Layer 8 of a small transformer language model trained on English Wikipedia (11 layers, counted from 0, width 96). Numbers have three digits each and are written without spaces.
A neuron's activation on a vector x is squared ReLU(weights . x), where the dot is the dot product.

Input weights of the MLP neurons that the questions are about. A number n stands for (n - 500) times 0.0026.
n1: 523701540511599649689384503567382368511353547570356486771566314363544252479451289615533557456544312426372492553414493475577589429270684516263300419507422511397339510406483597415392496618663715778497455652460624524581454548387354280559354463352522340602434493578666443150443558561544479296
n7: 584701618546444459726481434560533586655280487762285481781662494384626554451433382547260564437543503576553308581284317539725462601490564599577533573535602464468500533526491503615456458625574584428518468536482422378381497400415584353482554328458445609357400579594396299576730611419548566603
n18: 335421554468506399321562433434398639446528603517423592920506445393432556559541395522513575402643630367649574547465374544578629633421519576510451488703387433450336366411605573722447468377478513668536638488482507445389401716539652506526715390583570620306453574487344535493602376372381509604
n33: 533585517390413721418768510386563145493555413437482476672601631587224691340702587523538493532454528391633598529629364605528466418581557341525542503371358689699435317438519387512433507324493514446778386494349496536455533730427432538456461516510362412457486586273617554580437641572442603609
n41: 292504380596277573500451423346574543488534694500560561662633277278645507500466640422422470590179382531574569219458470640735489404611316522386784243448575431406443557151420477442481389549421618674616555726478791633431389508481707481416703500554585360227500386603538365466557416438375664489
n84: 400579735464455590408488341453423492380528247726716508610677404374508631444559327617520663475554648591631257471592544436401409437496520619364666406562563665666256575593420516405465344958472591649420249348346477477443728629149550427665517335319225265551480414538657377464509496460342473564
n122: 311254620484383727583411469593351355378401548568542611391735602491383518291418548611673433468638512752658617521602347653698449785512644369337455450469281476539346455492703405537465421771578467487451450588697464649616360610239615165583434356470576465521618711549719419708450544691274361563
n133: 450464695512488586589477649432472539718365480504281620355437544352204345387553299612543599409591425670520341516331236500449386564604439281488591270451390423451512337837372546490421273599565608557445455521648584519489190516606420461810633439536329435614385450636799654457482496516644774492
n137: 623663574772475685434401469723378352797326808399543468606537496260293470419524357516541388546483637550512247313472560528537460733458564541317479476343344650568536348419373666568425403263444625487642592668276551422619366383245715186289454526511415331487591481269679534541606630797462563569
n142: 509423367550605552370363433350432588693447650629574818660580788400412558346524418352337512297534475770592439642336353594702321401313427430390513416332756661268406593533555660708331640439370615531531694424674391424434487415784732471470509562334401671336633558504831469611707715463469612508
n145: 476685463504500659469751493432457422605489581535611485921272318682616313393493548599496356406564507650586214523355609348381608527598486417492767607500374493633475473778597471485518445594655312461721365473432630690466488459585382342420481527500500482554676418239720575614596463401476688460
n169: 537500441454550594547593506678334494324350298503558737500569397568597386525560483821422351604667544437466474516561387521340455503605615444462389554482509546388521549423483561430584472625658472714448569656532422426523365554553538355542359660615528363503334589611571497483753531580388443509
n178: 412511621677586605497448520503413371301430514626686355375403402549540480347580309490518350493514793298633493459324647423558803478383434408427591517685490553469602540472386563562555546346395551847517465301546606599647689511557434372745574582523734497504620629507440464709669344614431411405
n179: 511608581437426629400377490592433507363406430635504622448369583677450743390592377584620473279511500358681364602448552452567497511572507595586636483513373685569524396622530396459723438452315496209487377474552460473516214457704373451373547753659765414620555552669325626449536392409409628669
n184: 421568434358613438457483627333354387504490461414547639654475477616224574419514538641556657273465560422465573362411476610532268630614476437379464352674439573456576626552569414678594552370439596566618494688487647310379481386486504465317648368341569486406293516816559574334773653500565490400
n237: 360482560637461626533497550517366344385465284541706199568432423447439467410500461612418572615808432507550260639507455434529524529432411706356558633581397409596385497549543371438544483725328547751550560258320592385460474623323540532666533438392423417456546373562567257473739311514353578444
n250: 493691593321437715609440390545514453523451450224629445633308576454469626385509554518550451427450355525748516500512485598440394587624515371446551389676418475342503546663550239503584430530385421643558539642454535456567437465397462636337465483604293485536533440443451454459398475339586739414
n260: 527529646500497433397463506602379426473434564797566544612719418317555559507460577313436512445358487487606540642506356591681475497383519547490526528570628377640503228475530443465239535459419493453252543541473380582524615627478687490474694303420427575367463415674595395366666548462403604566
n273: 506309598549427416505495510404559469522485422566425518561427578417644374473455676552633596406495492550542554637505637566699457548537573485437600433413611390503609390723430497414405579485449511478384461422502583453618533611336455459479369550430531523382400452598557481425480443562388542706
n334: 377805373537562539450325492564537521676581237417309472505587496171397421571651200437549528317496376537628556453468544460260416513772659551408487445418476431676114435338718508486906597416512659616305741642455593371531431717393433590570589628428443785419450496391598421477717325394504496423
n363: 465386565514655690614514367184483402696537542366384546726519162436589402301658470500537436467378590222870140278546432532641568030400627416387533406781505422745454681431683564442325546486337543592313359559410738473405766424738294653277218556410491527389427599562772615685668606232393522482
n379: 565533660486457564547462378337506421489412357607726581504320470545464556359490457442314542442370272471460507437254441770449455257453521608456482541401531578524454414305343669488472669465207387799593366480434520282470440504421596599710489685321518301570532474309408425690524429422576315419

Each question shows a token from some text and the vector x that enters the MLP there. A number n stands for (n - 500) times 0.013.

"el": 573538386610458419387485478373575510545607610514554510321599635320564451586638572540485622589473531481398454409464549462467450564438433527588566482538595557524450575418545486564515467471621465434547555583393433338559448483522541369630543418541494595595418427474455527422358433438597577446
Which three neurons fire most, strongest first? n334, n41, n137

"tion": 568444463548635472556572575464500436474514567621438524299550588540490486437671510494458490633350465573417530433558500457657593415460434507569410552387590604504639543539606381599574460391533422522475577580507553547506490518503527514542573477412578490629443373467441471708432547599613490408
Which neuron lights up most? n178

"| ": 567634449595578267613593438513672551502626484506506498537484495525541575389569507431482559538482405597506496444558433426562620624496405697549560521449584569492484572545527443630496442525587421518563484428427504710541572508490482563489355556551513583517524439510321553432401526504540622437
Which neuron lights up most? n145

"G": 606410615600581526568489526567487493478510490395469547389459432513576576786537566366607519421592532512487509574609437525585500375505491493649431679501585500524548591622562548603512472557483524445531578520559476578555602658532532448427478488565501434443375543513517606429381578629625468466
Which neuron lights up most? n273

"th": 619513365496482517481557522573455467342603597514534554515412502551549436652386481396444579586437558483486412518505462511680473610413558534554447558415488660618520423606470457561561416436584570473318585566408415486544459490426458540562392479375565498453410505426366575431416540649384599457
Which neuron fires most, and how strongly? n137, at about 17

"er": 520518419586487540436479590483607565351479557492589543293580468510534586623687554482418551618310337454502443474536525492544608439452493550514355534454610573551386585550507487513533402511551493490494434643512520541532516483659489500591467507588552634500418340425408435528361491600567510481
Which neuron fires most, and how strongly? n41, at about 9.4

"4 ": 509588402641634336498473494568630605438542549479551518436542503659529632488594601447508556518506435455474574435502499403538526496509403588471486574407505528525534558541436448527497515504425432445516316513351508596675480439501349465387438500513493512561453369528298618432375550582521659464
Which neuron lights up most? n179

"on ": 634415533593431229580574531569537475417614392589697492510610489500503642529590460483552683609583419476484447449564488493499511433423336580520541538507420579560501481645466424533547500627572482555531362435405493487510561516416416557501524381447578518419390471514390456457464470515483525437
The two highest activations, in order: n84, n237

"adv": 599379467651511585540492509500597464474579424554589534408715484526515460379650465414525615526518468582413535498483633530584512416452398428478470647406532427417524638444502388560438421558587480472533459525496457580587498380369392511549396506515622400603393386461445458559368455574612499518
Which neuron fires most, and how strongly? n122, at about 11

"On ": 611444490571445319634629537598489557422673416588663477487652521467489677532557427458532670574613378534530391479657532462450449500413354551440547509458412545505463426654550435513614456628574455550484378422449474542524554461460429575480543450467563538444429514499458487481430489513455531419
The two highest activations, in order: n84, n237

"S": 550450412614500493573594511591501604542668406431687453372613533404489496684516523339450543488609440431523428459568523447537557404504459501554473556492443487663567633558505482639588358587467442447541543440523435603509706557467431520481392504556493536446469475485453602534491568543633607450
Which three neurons fire most, strongest first? n363, n237, n84

"o": 649456523493295488558511462468577506599606624552635578491610399485490431645650546532499516402576422579529521462551542497433506431468324457479558485362392478536641530503650520523485322505480483435466490573606417596631578457510540610647485597423485428539502409411512599465459490564504572501
Which neuron fires most, and how strongly? n133, at about 14

"ther": 626426389681642479528449562553522569297556676477494440490414535569526441527684562442409516662440510579527491418447529535596639509336511507546489565532518549514504541515536353482486402484558534578519465636514374555558534480569522533575503398484683586554530451487502513597366526554585569482
Which neuron lights up most? n178

"T": 511442491671499529574495472607489525513764511437540572394568614402428535804508554406463501545515502584385587525654440503522470464514426453527428604461526516577619514523574480583563488520511585482468498492524558560570549488423535566453395540599569539447492453326399547555512635517555552371
Which neuron lights up most? n334

"R": 594442407637519473493437516425566583477569584500384470371582451653527377568454529471445430627449566416492500440530456535522630330430391605587590633395479594548566439619519561676586482588520474484483450478288477481552570495521479575572494626510407477449500414463475579562511499583575501333
The two highest activations, in order: n178, n363

"hal": 651521557503381516476412512529457535485592494497520531488570564496485386799542506500506619508577481493358534401560372509504485509458477542490417604403556533520447567626549517428402623495550419456535614580454399481586488564558467323475426522471451464555422447453414581298373620640568515505
Which neuron lights up most? n1

"om ": 603559552580559232567592577532700499511601527591572634562564594506535503512647560413391622454562427535585454457574596428501472531461536555435515559500439526517628476597512454629519492483530486519496525625552477586506492535459526532481468475492558562553350321581330503552521635553360529513
Which neuron fires most, and how strongly? n7, at about 15

"ke": 605460491670502628565408562495531509408593657489661615458546682362489520432588618450607436477527371598392619520473547414529475560466485493435383519470478452536569549475580446593455416558581381478502458636465597596545661524471509529524454485483494568464454454385432527543340650557533526485
Which neuron fires most, and how strongly? n122, at about 46

"od": 545606372606527417513539415521644547405520595499590641380487508469543436696650515491379596559497579548524607471606499361407623600515579473503507489476585577540539518648621395648518495461480442458551560524451418508578482557515432652534554424483442583651528491460414444631509458475591471572
Which neuron fires most, and how strongly? n334, at about 6.8

"commerc": 604375450667585504578610503586567523429600516374526680427586530506426459470568473486470536479451425585455482362606539542461538541511475522455413627446606540495559567499538397657490534520674511540497527687316507557401538464564598507645497422538477513568478378494329440548519494536623520533
Which neuron fires most, and how strongly? n169, at about 6.2

"N": 627437411500481440451458553391488644451493651477504537403562487551523327582552456496491607488486478503498561366478475529533601261390414623599503604455561525632587561554549543636593557543534474582508368374517434490603542512620511614617502604543451458483459457504428485560583485621604457390
The two highest activations, in order: n379, n178

"z": 533473382717553497480385578526605476389546561420605533598426612663662372838623563452509569506459474492485539564519457535614598492443351514452544540536532473466522460502484480628485464528546540564462475584462449542500493460532583523457440504498462489505478387427398604577544607527537513556
The two highest activations, in order: n41, n142

"im": 429459415520527521455497561455795532427565473542584476319561472418541587507581427421561443523534494517531482468574489400623591560498563511463401501310585359488544571552548483533553427435591557468514608521502577423512469518519462583554424432381418527682448437370457510581351387503651472458
Which neuron fires most, and how strongly? n334, at about 18

"14 ": 638564453537506338510500514445676409381597534519556476473619553494529613545540647463583564497568435476523526479533509443387531566449391444468417584352459498577621553647514482514535597522522397619473448584456439605587577556487488534348513252566540483625433482461444621453543595573527535418
Which neuron fires most, and how strongly? n33, at about 7.1

"many ": 602542456537568134570514455570587549450595526502585513462550492512434555507604493487443572481593419389567530564583408484588486551489366573463371580475414471427556457556548581494460532505477398538526573580473441544624453426457472505392506301459546537457346459558399538612540490590531598409
Which neuron fires most, and how strongly? n184, at about 12

"ing": 539488431537608462533560537592525442458521583589609542362540570485513530520664464521457504584502412468445406388454541492504629495445480536627343621501593560551532571539549362705514439439467417681589488660470502593510610514473464567587501468456631570484453310394417451653465560552526492486
Which neuron lights up most? n178

"Mat": 613521435616627583558347507639491497364614461526533585403637671449531505618507483419424513447557465451322518527728407507503415432424565593461455498394488497551616503594420415582460427517555466591473571615361429496460486540534449535416449469441522443540501542418444577407435456591600523541
Which neuron fires most, and how strongly? n1, at about 10

"writ": 552485338561587570573474613503607472326546602552557709390513631521510535468469426489426488484598415543423586460546472429520614481389536462598451534464423491518548496577542398537438530551643445466548537633395465611485557552484452470555478433405500533676516298522404418605345453550523454430
The two highest activations, in order: n122, n1

", ": 679492493524599119543529466525632540510661539540617469510558591485583489476620462466446597470480464443547444451590470427468452558413514526573476554475438544473541418518454458679509431513579451590523617585524436511580517411502510457461473322511525540428378423574385443543533504509407494500
Which neuron lights up most? n7

"ed": 517428361613547506528543485571675457400469621492551582351501552444501470500624400571387461647503431551412573398531398413471651467502422525512513492400580588483494561548474391667528413550538521589560449555488508590578532584549482499647552425515644606644406456359487456638479510582583493472
Which neuron fires most, and how strongly? n178, at about 33

"her ": 686534513554573231639560602542648527408496499534583555535654628461532549457612443411342569429544358511598502496567438456572443509424557519469488628488480453463560460626482422645426580570570411514514477566523477575545471497496550396495518387538488563471398348556417455512478553543499595515
Which neuron lights up most? n7

"tim": 581346475549545465537451531567617444385487509507484563476385361656535423760579529504609499611513485520466439433634416375634626406449496519450453503379552405506553478540519615538565482462607507475438591548479535495523486393562461577583401417406404548646530396490445601546399555439485428565
Which neuron lights up most? n363

"es": 459489289586699509513497532433529488456594591426643577404563570596472563542601555443514535551379449457522416410458571517594725472402436487565552540448582559556615507515588543508631346410485483546474561505516464589553598486501489549542518436367564559515396413495421499660478577466545655556
Which neuron lights up most? n178

"ve": 629400517691522461567432491503566473361458536505646548451578354673541378728594625553629490503535495491449433616460525437477568462401437641485410465319450531502551585473537546617565521509496441541514423537549403579494602548570487515575470485488546566586508439357598523428477533461536542591
Which neuron lights up most? n145

") ": 494496466584581247520588590521598595406598556523647545374556538620647491444507535508581554433487546486525367389573489570497442489484410625602481500439605535484532526607500565688586534534440497463534447507490555650522552601586474456480597611552512524609423329570379537452408582482491490446
Which neuron lights up most? n179

" ": 526452437583555450649572547509663679425609528539513647499565605562485509480649508499538448518564369508619542527599467463568464463489377551509428645460546514502618555545492458570520471435532544501469499475416484618623492555450478510408504520538553523665356353372318531363470630574484611484
The two highest activations, in order: n179, n33

"V": 543378527518531546501546593552642548548614379388469543466689541393512467734654407342551545499507555502410491464511550404503525375507449395512532605479535428426470548524419516554514551443633313440605512433485503541577599494387370565453367513433514453432429493470396463541400552562585483495
Which neuron fires most, and how strongly? n33, at about 1.5

"play": 648389433571448565549590618467551494493551574481476516442517594539502608396520559534479416560521390615427563454514461486572573458344532570577412513362405544479583588569451306485409493519587372506483513628532454582489641545437470575488501501501516486541362349567343529527312539646585445584
Which neuron lights up most? n33

"to ": 684442465683508158575544620616529548518596476558660535512586557577445543531599470462495520458504463560596485532567551433532378422383387610507421508508456619426443441570490448555401508468554404489630563455514475504492525493514461486504434331554569579381487433507402467520550499531500501527
Which neuron lights up most? n142

"first": 604450426605501536590607569484467493525603608503549477422532604460603438459501628531574519536588383606364574438524479637592613477434460501484429535511550682542613567553487323483523551411509360639547550527492551598537551505366459520566550472485477602509448381513380417495295533551616531392
Which three neurons fire most, strongest first? n250, n273, n1